Layer 8 of a small transformer language model trained on English Wikipedia (13 layers, counted from 0, width 128).
A neuron's activation on a vector x is GELU(weights . x), where the dot is the dot product.
The model reads these tokens: "194" "1" ". " "He " "received " "his " "A" "." "B" ". " "mag" "na " "c" "um " "la" "ude " "from " "Bost" "on " "College " "in " "196" "3 "

The vector x that enters this layer's MLP at each token. A number n stands for n times 0.012.
0 "194": -127 -25 108 12 48 -17 -233 -106 71 -77 -104 -29 53 -132 -187 5 -156 35 49 7 162 54 124 164 30 114 8 4 224 305 287 266 72 -91 -16 -59 147 129 -58 61 22 -110 -119 -205 -63 -145 -14 94 -42 -201 -42 -177 121 278 156 161 -94 -41 227 56 -160 -74 -169 83 -1 -109 139 12 96 93 19 -162 -89 -103 -13 -34 -196 -60 -24 10 -4 -6 -98 112 -30 -333 15 -106 -4 -40 5 -181 56 103 -40 46 168 -117 39 52 -36 -38 -136 74 43 -172 60 123 92 111 225 -60 71 162 168 104 99 -156 -12 -169 -77 114 -96 47 61 -57 -221 92
1 "1": -45 -4 118 47 206 101 -248 -100 -23 3 -109 169 -33 -131 -148 74 0 -62 268 13 61 2 77 137 23 51 75 177 134 22 139 306 121 -69 -71 -5 173 181 34 -17 90 -254 -146 -168 -101 -182 -90 37 15 15 3 -302 125 97 99 187 31 -140 64 -143 28 -39 -200 114 -106 -40 6 -32 118 112 -120 -132 -61 -80 -152 -172 -143 16 -19 -58 -38 14 -72 88 -194 -135 172 34 -103 1 2 -177 -8 69 -47 -15 -20 -147 117 161 -107 4 -162 -72 71 -58 92 43 67 217 161 -30 42 168 334 127 188 -139 -99 38 -217 2 -80 23 56 -81 -154 104
2 ". ": -225 28 55 22 18 1 -147 -17 21 -123 -87 -37 -144 -39 -153 -58 216 -68 34 -107 -21 -9 1 65 -21 77 102 91 -11 192 102 80 48 -124 91 -20 83 125 25 77 -51 -44 -80 -5 -32 -51 53 -42 -41 103 4 15 86 25 39 25 -16 -31 5 -20 -121 -69 -438 4 113 27 81 -29 22 79 29 -117 -24 -23 -83 5 -81 11 -9 -26 -79 -27 94 51 17 -76 266 32 -48 108 90 1 -53 129 35 -64 53 -61 -63 -119 -78 6 -149 128 40 -61 41 67 46 -51 71 103 81 167 109 82 79 6 -30 -102 -78 48 97 114 19 26 -131 121
3 "He ": -72 97 25 -105 230 6 -198 -55 -59 -19 61 -152 -149 65 -137 89 232 -133 35 -162 -35 131 180 198 59 -30 10 -33 182 170 119 -158 55 -146 -83 -20 -20 52 43 7 151 -208 -2 -32 90 -379 30 10 56 89 -111 -50 93 150 -72 33 -74 90 102 -69 4 -84 -299 14 -45 52 -127 -7 133 -58 -25 -147 54 -45 -57 -45 79 114 -23 17 114 -37 109 76 20 49 218 101 126 -22 32 -19 -13 18 69 -119 94 -165 61 -259 -139 -180 -33 140 -12 58 85 -74 44 148 232 126 66 149 81 -60 111 -33 -139 -122 -195 -18 -40 82 76 -44 -61 35
4 "received ": 59 -55 -88 -62 81 -212 -194 -155 45 20 -60 -211 -77 -16 -106 58 200 82 162 1 -50 52 146 209 -85 -55 19 -296 -21 172 15 93 169 -40 83 106 -36 101 62 88 189 -298 35 -33 1 -200 18 -150 36 61 -8 -29 143 112 -103 128 57 -109 42 19 98 -42 -236 -55 61 119 -101 85 58 13 82 -109 26 -37 -151 -152 -132 104 -137 -104 57 -23 91 91 61 -46 323 -124 233 -70 52 -40 -115 59 57 -198 179 -32 -138 -134 -247 -235 -56 63 -40 198 -54 63 19 19 87 34 94 194 107 27 97 -49 178 24 -69 8 50 87 8 -81 -109 -74
5 "his ": -5 -26 -112 45 278 29 -280 -147 45 -62 -12 -25 51 87 -120 -33 171 -19 154 -136 50 177 117 71 -95 -136 140 -167 40 53 -2 -34 -26 14 -122 61 -61 115 -56 48 218 -100 -36 -108 140 -226 -70 -127 23 -49 -59 38 128 55 -156 -114 41 -2 43 -22 19 -48 -271 -77 56 134 -27 26 137 -164 78 -209 36 -29 -192 -157 -48 101 -26 39 81 -29 -13 43 8 80 286 27 185 14 108 91 81 136 173 -157 124 -60 -70 -157 -200 -227 -88 39 12 75 -32 19 25 -64 30 205 -105 206 83 12 144 -20 136 -99 -57 16 45 180 129 -143 -81 35
6 "A": -86 -72 -280 -85 114 54 -68 -362 89 72 199 -44 -147 47 -96 -11 -5 49 347 -119 -35 200 14 148 38 200 -155 43 -38 131 110 95 8 94 -66 -84 44 -81 69 263 -112 -8 -255 119 189 -56 16 60 11 -78 -144 61 -32 67 -118 -194 83 166 11 -122 -164 -74 -116 147 -41 102 -181 16 126 -84 -24 -39 109 59 -145 -177 -44 97 99 80 -97 -94 -68 205 -44 157 90 -41 94 62 117 223 127 46 81 -267 138 -109 -119 8 -73 -49 -100 20 -61 -189 -221 -61 -10 44 51 124 123 -143 -104 -33 61 -155 225 112 -44 -66 124 148 -23 -218 -165 126
7 ".": 26 -72 -221 183 103 -186 31 -301 5 -59 -272 85 -145 -1 -149 39 94 35 19 202 61 140 152 126 296 30 -158 2 27 296 189 6 12 5 154 -43 132 -131 10 -1 86 79 -259 -107 76 -111 -46 -126 -129 -27 65 158 83 123 117 -206 -76 -75 -190 -35 -157 -189 55 101 -30 5 35 162 296 -64 57 2 -135 24 -15 -360 112 -30 -5 86 8 113 24 118 -32 135 9 -138 210 -53 59 227 -185 -1 -57 -161 -183 -64 -77 67 12 -38 -217 -33 217 -77 -9 -150 197 -110 -6 99 65 49 -8 -73 50 -37 51 -48 -215 -233 206 -107 -14 -8 -103 176
8 "B": -37 42 -225 61 -43 34 -42 -310 46 -48 -38 172 100 53 -69 -54 -74 -131 101 -101 74 316 96 129 140 195 48 52 135 20 191 25 38 17 85 -265 -63 -64 129 8 -56 -238 -134 81 51 -211 -59 -87 -5 291 -54 -68 74 74 177 140 -21 59 61 -247 -168 50 -36 -42 65 -88 -176 -2 97 -26 136 -56 -180 -7 -56 -181 -15 108 -30 -68 59 107 17 151 -166 42 51 -123 44 -78 259 98 86 -221 -26 36 246 -269 -28 103 -30 -25 -155 -11 -83 -209 -65 -118 -129 -188 145 112 220 -1 -29 12 103 -87 153 -109 -188 -89 155 245 -41 -38 34 111
9 ". ": -203 38 -77 186 -86 57 -71 -68 -117 10 -76 124 -18 65 -125 47 250 14 7 -27 -54 178 26 181 11 -55 -49 -118 0 54 89 41 85 -22 69 -81 71 24 -90 -2 -50 -107 -123 248 52 -302 -42 28 -80 19 -16 207 -101 264 19 -120 16 -98 -91 5 -176 -233 -259 118 115 -28 -96 -3 164 20 -55 77 -84 -176 172 37 24 52 -2 72 174 -8 48 104 -83 -115 90 -17 238 -100 62 6 18 -59 9 -212 29 -34 -86 -81 -85 -25 -192 -60 158 82 -144 79 135 -233 163 11 170 292 233 -20 81 -124 120 -127 -185 -120 99 99 35 -24 58 177
10 "mag": -7 -6 -153 -152 -25 228 -79 -107 -16 -151 -105 36 -247 147 0 -197 136 -56 -10 -176 -81 127 62 132 63 74 35 -100 9 203 6 239 162 114 207 -142 49 -160 32 -218 -182 -469 -14 -97 45 -70 -34 112 -81 24 28 224 -44 142 88 -75 149 -48 77 -56 0 122 -63 -236 139 66 -194 -34 305 -175 -36 -6 37 31 -61 -25 -204 -7 -104 27 35 16 53 145 -62 -66 108 -50 -78 53 184 259 3 -208 -66 -303 141 -6 -45 -76 -54 -86 92 89 -21 -31 -51 100 -80 67 -5 59 34 99 57 163 -22 191 199 239 38 -165 -146 -90 160 2 -84 13
11 "na ": 0 -27 26 -212 202 -57 99 -97 132 -30 -56 -28 -33 241 -126 187 32 8 57 -175 40 172 -30 67 -102 -29 37 -94 -173 200 36 46 134 29 57 21 175 63 -83 -76 87 -332 -188 69 -94 -311 13 -26 -107 100 -10 295 87 181 -246 -107 105 69 -7 -193 -122 -61 -167 -20 103 -78 -189 -73 77 -67 -22 -89 58 -99 -120 -128 95 26 -57 86 121 -183 -12 85 -135 -93 112 128 440 -7 7 -87 -73 -59 38 -165 -52 -49 -206 93 -38 18 -119 -86 103 234 -40 161 284 -191 -74 104 140 -42 118 36 36 51 -30 160 -72 -121 -7 141 147 14 -34 154
12 "c": 72 27 -109 1 116 107 -135 -78 -88 23 62 -190 -17 87 -96 -390 114 -86 188 -65 -181 234 -64 111 -27 53 29 148 142 27 132 332 -6 -100 86 8 26 -69 -49 74 -71 -169 -63 -79 116 -31 40 -67 198 -9 97 -54 91 263 -181 80 141 -20 222 -297 -160 44 -179 -19 -41 -55 -164 -73 39 14 -66 -45 2 -233 -58 -137 -50 186 -231 -72 32 -52 -3 205 -33 -87 202 15 -113 11 16 95 -53 -83 74 -160 149 -3 -129 -40 -74 91 2 136 81 137 -132 -27 -29 -29 145 201 156 -42 -50 97 -123 70 189 253 -61 -116 -48 -85 -74 -83 -95 88
13 "um ": -126 -150 -197 76 185 -24 48 -73 26 -62 -82 -53 -106 269 -89 99 89 105 140 -139 79 197 58 -128 -43 -157 -135 -176 30 114 29 185 236 59 -142 -8 186 19 -4 -41 29 -372 -210 42 124 -186 150 -76 82 91 -46 140 18 148 -153 -54 163 -115 221 -242 -134 -111 -226 -143 118 31 19 -50 38 38 39 -106 33 -55 24 -60 4 -4 -208 -17 -2 -62 194 90 -73 -143 192 -49 207 -47 -93 102 -7 38 55 -184 182 -59 -116 138 105 -144 76 8 127 127 -124 56 110 -159 -131 78 165 -79 26 49 72 7 170 54 -85 -31 95 11 -7 -87 112 -5
14 "la": -70 -51 -127 -62 209 83 -119 -137 -6 -68 81 21 -268 35 94 -150 -41 -20 113 -292 -109 238 275 14 -155 130 -126 108 205 137 -72 220 -8 192 69 -189 105 -178 174 -51 -211 -130 -110 21 59 -94 231 150 -32 132 17 30 -68 235 39 -73 9 18 221 -132 -101 -233 -2 -65 123 -83 -58 -58 79 58 -51 -7 -18 -20 52 -232 -98 -41 -166 -55 -138 -32 245 233 136 -60 139 32 -62 191 204 94 -152 -35 230 -320 -92 -134 21 147 -88 -204 -57 19 -20 -87 39 -4 45 23 13 121 241 -2 -34 -157 -43 1 -105 95 -62 -5 9 73 -8 24 -112 -10
15 "ude ": 0 -41 -194 100 110 -98 59 16 -10 -22 -136 -10 -46 137 -96 32 -80 163 169 -54 2 67 19 -6 -115 -159 -63 -10 1 96 -2 237 125 55 -81 -25 -44 131 1 -64 94 -266 -102 -41 -36 -172 128 11 -53 166 -158 273 -43 273 -104 69 69 -6 -32 -143 -106 -22 -255 1 177 37 -20 -29 62 20 63 -52 -3 -16 -132 -158 82 -66 -151 142 -2 115 216 137 -51 -259 212 -21 232 10 -155 -56 -203 -187 129 -120 115 -156 -128 30 30 -64 -73 76 109 17 112 -9 77 -230 -125 48 280 84 187 171 -47 -68 83 -128 -124 -40 -21 94 4 90 23 129
16 "from ": -135 119 -118 28 151 -20 -108 -143 0 -139 82 -207 73 19 -134 38 13 5 78 34 80 76 54 75 -189 -44 5 -77 -70 119 130 159 126 76 163 118 49 97 169 26 78 -61 -135 -12 143 -158 90 31 -49 65 -69 15 126 144 -86 -15 -24 4 74 35 8 -2 -367 -130 -156 49 -132 68 -20 -59 148 -89 17 -23 -16 -8 -114 47 -146 -59 28 -66 103 96 111 -82 339 -43 160 -19 91 -95 36 61 -65 -160 98 113 -15 -67 -126 -276 -11 50 21 7 -39 -23 47 25 35 37 71 62 15 -25 75 -6 29 -12 -84 -200 17 121 19 -119 -117 91
17 "Bost": -175 101 -7 119 60 -81 -151 -60 15 -202 76 145 -95 -121 -229 -3 15 186 -128 -16 56 95 -60 281 77 95 60 -8 8 128 -33 65 43 -1 -45 59 147 125 26 -123 -100 82 -60 67 118 -246 110 -11 -36 -303 -126 36 175 237 114 18 -2 95 85 149 -57 -118 -59 -39 -43 -207 -110 104 70 -79 234 -184 -247 -23 -45 -483 -161 39 -101 84 -5 172 95 174 -31 59 165 -204 48 45 1 84 82 -93 130 -205 90 -166 41 81 151 272 19 -193 149 -61 -63 9 6 -3 22 108 -50 95 90 62 54 24 157 -19 -132 -282 -105 65 -104 -95 -182 95
18 "on ": -251 209 -67 18 79 79 -10 -319 -12 -44 -20 54 112 -33 -123 -77 89 -17 -167 -31 94 -37 42 265 -6 58 85 -196 -38 113 90 244 16 -91 132 140 27 50 36 9 -42 -139 -197 -63 -24 -325 -86 96 219 14 -194 210 56 201 -129 29 100 138 -171 -102 -52 -55 -126 152 -165 51 -80 -4 115 71 -44 103 -93 -8 -47 -223 -67 -59 -73 151 133 -9 58 143 -130 -65 149 9 301 -2 7 -97 -67 -225 46 -26 208 -17 -174 -94 61 72 -111 -158 182 -16 63 189 5 53 99 -87 -5 0 360 50 84 -68 7 -139 -109 -155 107 119 7 -267 -71 -19
19 "College ": -154 139 -60 58 135 126 -54 -143 18 -98 216 66 -124 116 -296 -65 264 -49 -53 -183 9 150 -37 184 -80 2 -2 -65 62 220 -18 48 40 24 36 18 159 39 -5 -26 -101 -242 -207 -31 -168 -172 64 117 69 45 -75 2 107 253 -38 -6 -69 29 22 27 9 -125 -202 113 -62 -133 -161 8 44 55 12 -57 -56 -217 -29 -179 -16 53 70 57 104 -70 192 65 -178 -125 316 -128 216 60 30 -118 148 -228 -1 -225 102 -38 91 28 57 -117 22 42 156 -26 26 65 -67 114 83 30 -90 85 136 21 108 -88 108 62 -214 -147 27 234 100 -140 -212 109
20 "in ": -15 107 -167 199 142 118 -133 -119 -59 -2 70 -205 98 -152 -34 -159 144 -4 -7 22 47 40 30 198 -130 -94 8 -176 23 191 200 131 105 -99 85 104 -18 20 70 -127 51 -153 -210 -76 156 -25 201 36 126 119 -70 134 117 72 -261 -34 29 -16 4 25 -145 -155 -309 -30 -167 -61 -117 1 123 11 47 -107 -52 -60 -62 -133 -167 36 -93 -44 66 -9 248 102 95 -151 200 -52 153 -86 84 -44 36 -26 7 -96 33 109 -55 -178 21 -218 12 -101 81 -96 25 171 47 39 34 176 6 3 172 74 53 51 53 8 -37 -111 -34 146 56 -51 -57 96
21 "196": -63 -28 -145 1 7 -68 -224 41 -30 -115 -26 -15 83 -13 -282 -148 -99 59 72 31 35 77 113 101 -43 235 5 -95 1 251 302 203 60 -8 -8 7 234 50 -52 -60 103 -20 -222 63 -20 108 54 116 -42 -323 20 8 42 217 -7 25 1 63 226 130 -78 -205 -205 -45 22 -123 133 -61 87 -16 33 -71 -154 -115 59 -134 -126 75 3 143 68 -43 112 86 -9 -290 25 -170 50 -7 10 -116 -115 37 85 -100 274 -135 109 -109 15 42 -202 -92 133 -60 31 67 110 -51 195 38 83 77 -14 148 26 -125 160 -138 -241 -90 43 90 40 68 -177 54
22 "3 ": -282 242 -38 46 -5 34 -57 -148 -59 -72 23 19 -49 134 -228 96 -18 -51 122 -133 -50 50 56 171 -32 97 67 -179 38 -17 165 182 140 135 -11 -119 226 46 59 -77 128 -285 -160 25 -20 -74 -169 78 66 104 -204 -17 80 71 -82 71 10 93 13 -19 -82 -129 -117 23 -37 -77 -72 -118 41 133 -51 34 -121 -42 -64 18 -159 -43 -49 147 66 32 147 71 -96 -189 380 41 274 -46 -50 -141 -81 -149 46 -151 32 -72 -126 229 -122 -224 -82 -21 160 23 10 214 216 2 81 -66 83 153 239 97 60 192 -58 -137 -201 -48 -41 82 66 -23 -107 -62

Each question shows the input weights of one neuron of the MLP. A number n stands for n times 0.0011.

n460: -43 76 10 -10 16 47 0 -139 -206 128 -125 -176 -61 51 37 -44 -216 -57 27 125 31 79 -97 32 -119 -10 -123 -24 51 156 -216 -39 24 49 -24 25 74 43 -65 67 73 64 -34 -158 177 37 -111 92 34 -8 28 -115 31 98 53 -50 99 18 -62 -108 -41 189 105 -49 -52 -78 50 44 -3 -278 45 13 -117 53 54 55 -98 93 122 -28 127 -100 -117 -49 35 39 -52 -62 -67 2 -73 -10 67 153 -60 -145 -79 -3 23 15 -5 25 113 5 -14 20 -5 10 28 3 84 -7 81 -26 -36 -90 -36 -38 58 13 62 74 126 167 101 34 56 -86
On which token does it fire most? 6 "A"

n15: 130 -293 -46 64 -111 -102 9 192 -15 41 47 43 -90 25 30 -140 -53 3 -23 -14 99 12 67 -48 -58 -112 238 -145 35 -150 54 209 -46 -53 -75 55 129 270 -178 66 -23 34 151 -92 61 -71 -33 -78 -54 126 -35 -217 -9 -139 -18 78 -107 -27 -49 20 24 46 93 -132 78 3 143 24 107 137 -101 -117 -138 38 -71 -40 112 49 -83 -139 -171 -30 -129 0 -55 112 24 -26 -100 36 80 -102 -53 -15 11 43 207 108 -3 6 33 72 -99 85 -127 43 63 6 -9 -227 53 17 -58 113 167 73 -60 -151 -67 43 21 94 62 -35 -15 50 -18 0
On which token does it fire most, and how strongly? 1 "1", at about 2.6

n377: 127 -46 -75 80 -113 -145 -126 -206 -42 -31 151 95 173 156 100 152 27 -82 117 -29 -106 -37 -191 -157 0 -118 23 -58 -88 -120 -23 -65 102 -199 90 -112 -52 102 -134 76 -48 31 130 184 64 -200 16 -123 -96 -25 117 106 210 -137 -47 -120 3 13 14 161 -36 64 80 -73 92 3 57 -200 30 255 -6 87 47 35 108 10 42 -3 35 -147 85 -40 -171 -12 168 -270 -85 31 276 -6 -14 -40 117 33 -28 24 -179 7 -111 6 78 102 83 84 193 47 19 -162 -153 30 -3 -170 49 95 105 -101 -53 -27 -32 10 -7 -3 135 -141 222 -50 -34 -23
On which token does it fire most, and how strongly? 9 ". ", at about 2.5

n466: 4 24 167 -66 -164 85 -178 -92 -63 0 -93 97 72 -157 -164 47 39 -34 -120 -10 160 -147 -120 -223 237 213 27 -28 -174 57 155 -22 -389 -10 -10 177 30 299 27 56 88 -87 -82 -20 34 71 -37 17 -3 62 -77 97 81 -138 -24 -127 -89 -105 -25 102 162 102 34 192 -37 -49 29 74 24 76 46 -208 46 -76 27 128 23 38 -65 0 -104 41 -156 -86 -75 -34 -74 329 0 -69 109 -190 -23 98 6 -56 -164 -49 143 -125 91 16 0 41 -173 16 -20 -105 -98 -7 56 -22 87 -67 125 -52 -241 -47 13 -36 -80 217 -35 3 -31 76 159 46
Its three highest activations, in order, are on tokens 1 "1", 0 "194", 2 ". "

n26: 67 12 86 168 -6 -9 160 -236 -75 3 32 -24 9 -21 18 -15 67 -41 65 -113 -156 -101 -32 -113 -36 -19 89 -27 -96 -17 -120 -68 12 -224 -21 -51 -238 -169 93 -54 -148 22 113 -23 -36 -142 221 -71 -142 20 -156 48 166 65 142 95 63 -53 -42 66 50 20 12 234 -94 -39 62 15 -172 29 -116 -9 70 160 52 148 -26 -48 141 -40 42 -15 20 159 -42 65 26 134 156 -8 146 65 -14 -44 -81 33 14 -33 -6 -177 -15 20 -21 -99 0 75 -23 -65 34 -67 57 -88 -43 20 -38 -3 -79 46 -60 -161 -110 -38 -117 188 75 171 225 6
On which two tokens does it fire most, strongest first? 9 ". ", 3 "He "

n398: 50 -24 -123 253 114 -212 57 111 143 144 -64 55 -163 77 -42 -9 -31 -140 97 112 -69 18 -76 48 -152 -45 35 28 24 94 -86 -67 -113 35 -85 -41 -29 -68 -98 14 -3 190 -112 -46 -94 -3 98 -30 -87 98 -112 28 86 -107 25 -187 -35 -167 -201 3 -18 -104 -21 -3 -87 -28 32 -128 -42 73 64 -23 72 23 15 -29 -103 128 106 -75 -49 54 123 -20 -175 90 -65 -34 -44 171 248 99 91 -9 57 -3 -213 52 -60 -52 148 66 42 64 150 179 -6 0 104 84 155 45 -176 -140 -65 -61 -69 83 -81 40 -24 -29 14 -156 -15 193 37 -96
On which token does it fire most? 7 "."

n499: -61 -6 105 80 -62 62 -14 -56 72 -249 -192 39 -57 -103 41 79 6 91 34 51 -44 39 -64 -51 -39 75 -110 -116 -110 -29 -114 0 94 49 -27 -106 -83 -130 -123 -154 -88 36 -48 3 15 39 44 -282 109 144 -3 -66 -18 68 -115 113 23 26 94 130 -126 83 65 -154 56 143 -34 0 6 60 -94 -34 14 157 140 -17 26 9 101 -208 23 -80 104 -173 -91 -74 146 45 -95 -60 119 194 113 -41 -20 -58 61 45 133 97 23 -45 35 -21 -16 109 -173 159 -114 270 -170 -69 3 -38 64 15 -35 -57 -20 -54 154 -75 123 83 138 116 -30 -52
On which token does it fire most, and how strongly? 10 "mag", at about 2.9

n291: 55 65 -105 -91 -47 -153 110 97 -181 -120 6 9 43 -100 -115 -26 131 41 -180 -28 -38 -50 -95 12 -101 113 150 73 -32 -46 -56 -71 -9 96 104 128 66 57 117 -3 -43 145 -68 68 -143 -8 -38 92 -133 -138 -67 25 82 -210 -99 -71 -83 -106 39 -163 140 71 77 -37 112 9 186 -47 -222 6 -85 -115 146 -20 64 74 -180 78 -76 111 56 32 -23 38 99 56 -3 6 46 -22 79 6 -52 -85 -48 55 64 133 -68 -160 -192 184 47 18 112 31 -45 -142 94 -26 -20 -187 -70 143 -47 209 53 89 -69 59 -14 72 -125 97 -30 66 -60 -115
On which two tokens does it fire most, strongest first? 2 ". ", 21 "196"

n451: 65 126 -175 -77 -224 -143 121 19 48 189 54 -158 -48 172 -8 126 -37 85 47 -32 -77 17 46 -47 -75 -95 -86 9 76 8 14 18 3 -38 -53 21 -38 70 -41 -83 93 62 -130 156 -11 -52 -128 42 77 61 -122 -10 147 -29 -6 -17 173 19 -14 144 -25 -5 205 -98 -88 3 -63 68 -65 145 -85 24 -5 -67 150 -19 14 109 71 74 160 3 21 31 90 -8 -125 -3 32 36 -88 -181 38 -98 16 167 -29 90 108 -75 57 -106 36 -235 61 68 -42 -56 -88 93 -59 -110 -8 11 85 120 38 -121 -181 13 -5 -5 -26 -58 -28 -108 -182 13
Its three highest activations, in order, are on tokens 18 "on ", 22 "3 ", 19 "College "

n482: -13 -49 -20 -155 -201 34 156 62 -45 -77 39 145 -84 41 -37 -3 -188 -165 209 124 -3 28 -45 12 87 23 6 -102 85 -66 -15 -11 -9 88 16 0 186 98 -64 -62 -24 -41 31 174 -68 82 231 59 -120 -159 -51 -67 9 -51 -296 136 -42 -34 -225 228 -21 -9 -56 148 64 -143 12 -31 -3 36 74 -3 109 -57 6 53 121 25 -35 -18 62 253 106 -20 0 124 95 -161 42 0 -140 -175 -91 -30 -99 -6 108 -98 12 -86 112 -86 -83 119 -119 193 -50 6 -128 77 -207 -69 0 61 58 -138 -34 201 -30 -15 112 -21 84 92 -34 -43 -66 -30
On which two tokens does it fire most, strongest first? 22 "3 ", 15 "ude "

n461: -107 65 -42 50 153 -5 -39 188 132 65 124 78 11 178 -38 -41 -22 -49 47 -23 120 -120 -90 8 -58 -20 -3 -98 123 -226 -46 -113 22 -38 68 -31 -13 31 32 60 18 87 88 180 -80 69 48 -36 -19 36 115 -75 -78 55 69 25 79 -14 137 117 -56 71 -11 37 -30 45 -200 -194 75 -53 115 116 -18 8 59 10 158 119 -52 -32 -16 -152 5 -48 -57 -123 -16 13 -207 -18 -109 -68 53 -70 -18 117 44 -3 -115 145 -35 -97 -27 63 151 41 5 -104 -68 -81 -8 -175 -57 40 -19 174 -65 -65 -84 86 -59 -77 -64 71 -116 -91 199 -61
On which token does it fire most? 12 "c"

n319: -27 -165 -66 99 -70 -23 22 -131 54 -12 68 -3 -11 146 -99 -107 -210 69 -72 36 81 -70 43 -18 -103 49 171 171 -149 -28 17 -156 -104 26 85 6 -34 -6 -26 91 25 115 -9 -59 117 5 95 155 -9 -83 117 -103 227 -73 74 -108 39 61 -42 -16 -58 193 -67 70 267 105 -75 52 -58 23 -22 -122 67 17 -169 196 -143 30 69 6 -30 143 47 -106 47 -15 -84 -19 -14 99 -21 35 9 23 -58 -60 -66 -122 125 107 -23 -95 -172 47 -13 66 -112 -22 -98 90 65 -195 35 20 61 115 26 -29 90 178 157 -128 0 -59 -97 0 -41 -215
On which token does it fire most, and how strongly? 6 "A", at about 1.3

n300: 84 -171 47 -38 -103 -87 172 103 -65 47 -23 -62 6 9 169 24 12 -63 101 101 15 124 -50 -34 119 -25 201 121 12 -136 84 -260 15 -80 64 -137 -106 -80 -18 -33 -9 48 -3 -52 -122 -83 62 15 27 182 -98 -115 42 -47 6 6 -114 24 261 28 87 -6 -36 -164 -150 -146 -115 81 87 -118 261 -100 -222 -44 110 -32 -53 46 81 -131 -14 -79 32 37 43 -6 -105 -17 -21 -39 -22 -81 77 110 17 34 -94 43 118 -149 24 -98 91 -116 122 -51 110 -6 145 213 12 -157 3 -149 108 147 24 125 29 23 89 -127 54 0 -28 -116 101 -18
Its three highest activations, in order, are on tokens 20 "in ", 8 "B", 3 "He "

n107: 69 -9 45 104 175 160 111 230 20 170 -130 24 0 -36 82 75 -111 -147 14 -81 0 -167 11 -74 53 95 -6 57 -160 91 -14 -132 -27 109 -190 56 116 107 6 29 126 80 12 42 91 83 92 -9 0 139 -71 -231 -104 48 -188 9 0 -81 -27 -144 14 -11 164 -67 -142 -225 -164 52 -98 -9 6 116 78 87 115 0 -100 -74 -114 -25 -42 -76 31 -38 -47 -59 75 -80 26 43 -87 -38 94 26 -199 -177 -47 221 33 37 37 64 -15 30 30 47 -34 -59 -17 70 -14 22 173 110 92 -174 113 -24 -59 -28 80 -100 -28 -42 86 -60 -65 51
On which two tokens does it fire most, strongest first? 1 "1", 16 "from "

n382: -230 74 -39 285 137 -62 -59 87 27 -87 130 -73 6 -25 152 -102 -93 -160 35 -122 211 34 -49 -128 -245 -99 -21 61 125 -12 126 -29 -123 3 12 -192 91 22 55 -102 -12 50 178 -80 -84 179 52 -62 22 95 49 -5 138 3 48 -156 -123 -12 -128 64 199 24 93 107 -46 -6 77 -178 -120 -76 42 -124 -47 57 132 -9 183 -22 -219 -69 89 19 -41 -171 -119 59 104 -44 -109 26 90 15 46 37 15 -3 70 -92 6 168 31 54 -158 -148 -63 -24 -24 -33 -6 6 -21 -32 11 -89 -172 25 74 68 -54 89 52 -113 129 -158 186 119 28 51
On which token does it fire most? 14 "la"

n275: 148 100 24 37 41 -76 -98 21 29 144 29 -78 -71 48 74 -6 -155 163 81 14 -29 -115 -17 21 -110 -88 147 -73 -32 9 53 35 -75 9 95 -6 183 -39 -32 -91 147 61 -21 37 -77 -75 38 44 53 -56 -3 -84 41 -14 -6 112 -60 -175 154 58 -128 51 -83 -110 120 85 31 -26 52 9 -74 106 -42 80 90 139 -188 0 31 -28 28 91 11 60 -127 109 -93 -245 92 -27 3 3 150 131 -50 157 -17 -132 53 31 67 -17 -3 -80 -46 256 48 -31 -139 190 -129 8 -191 -256 -134 -137 -85 8 -128 -8 -179 -52 92 -102 206 -44 54 26
Its three highest activations, in order, are on tokens 21 "196", 0 "194", 1 "1"

n193: 49 -51 65 -197 45 110 123 156 111 -22 181 49 64 -98 84 101 -59 101 -220 -40 -45 -81 -129 64 42 67 -18 -46 106 -21 -27 -136 -77 59 118 -41 237 -71 56 -77 121 -37 0 -235 79 -82 -15 15 51 46 18 34 33 -52 77 63 -12 -9 -148 62 39 -202 -178 141 -173 86 -29 -3 -6 -94 6 -12 -9 -6 110 -61 88 -46 -97 -38 69 -75 -106 17 -6 -145 -172 -139 79 149 -43 -182 50 65 20 52 116 -129 29 232 50 37 183 237 -17 99 -95 -199 -84 92 -44 -53 -101 -24 80 -27 57 14 -200 -3 -47 79 85 -23 24 6 -9 -61
On which two tokens does it fire most, strongest first? 19 "College ", 0 "194"

n337: 218 -70 -56 -59 49 -61 17 -80 48 51 110 47 -68 28 -40 140 -161 -9 -44 -20 -233 -86 -18 71 -115 201 51 -148 30 -81 134 14 -47 45 -71 118 9 -28 173 6 -29 127 265 -56 -99 -35 -127 102 193 120 195 -58 73 -103 -19 -172 -50 -119 44 -3 148 50 -273 147 6 -28 -102 3 -185 69 -141 125 -35 92 121 77 39 12 99 -47 -67 83 -70 11 -79 -92 -9 -52 45 -104 -92 30 21 -163 -154 -60 185 22 -264 59 39 182 -61 -62 71 6 129 32 -59 -43 30 -148 -34 100 49 -71 46 51 18 23 162 -87 43 68 -28 34 44 18
Its three highest activations, in order, are on tokens 18 "on ", 22 "3 ", 4 "received "

n75: -62 154 166 -24 -66 -3 72 158 -12 -216 -24 48 -113 84 32 19 -377 25 69 -81 -16 -234 71 48 127 74 -71 -58 90 -95 -41 0 129 6 -66 -109 -12 52 -196 0 145 54 -25 100 -35 68 0 133 82 42 -93 -16 -90 -21 -93 -47 128 119 39 -56 -109 64 -208 30 -160 -168 -96 -81 19 126 -64 -141 -60 94 218 118 105 61 -18 109 18 -38 -90 38 127 32 -22 108 -6 -49 -36 75 -105 72 78 36 -175 -223 142 -103 59 -9 189 156 -32 131 27 -54 30 106 190 23 -55 -206 -72 -89 -78 107 70 163 -22 -31 74 -164 -35 115 0 -34
On which token does it fire most? 3 "He "

n287: -54 -106 205 -133 -199 79 -163 104 86 25 59 -41 -3 47 251 -88 123 6 9 161 88 -37 -107 -31 176 -83 42 22 123 -185 -149 0 -41 120 172 -168 -65 -97 142 -14 -44 -32 -138 -41 55 84 90 -74 -110 41 69 -32 -78 53 -168 64 -62 -61 41 -74 24 100 150 10 52 -60 -105 -69 -172 30 100 -39 44 -30 -33 -68 -66 53 -79 47 70 34 -9 270 -149 -187 -82 142 42 90 -98 115 66 -15 38 85 32 -31 -146 -71 -147 -97 177 62 -25 93 -47 105 -53 -82 -181 -187 56 88 6 96 -15 -95 62 70 27 72 49 103 50 -74 -62 -139
Its three highest activations, in order, are on tokens 10 "mag", 12 "c", 14 "la"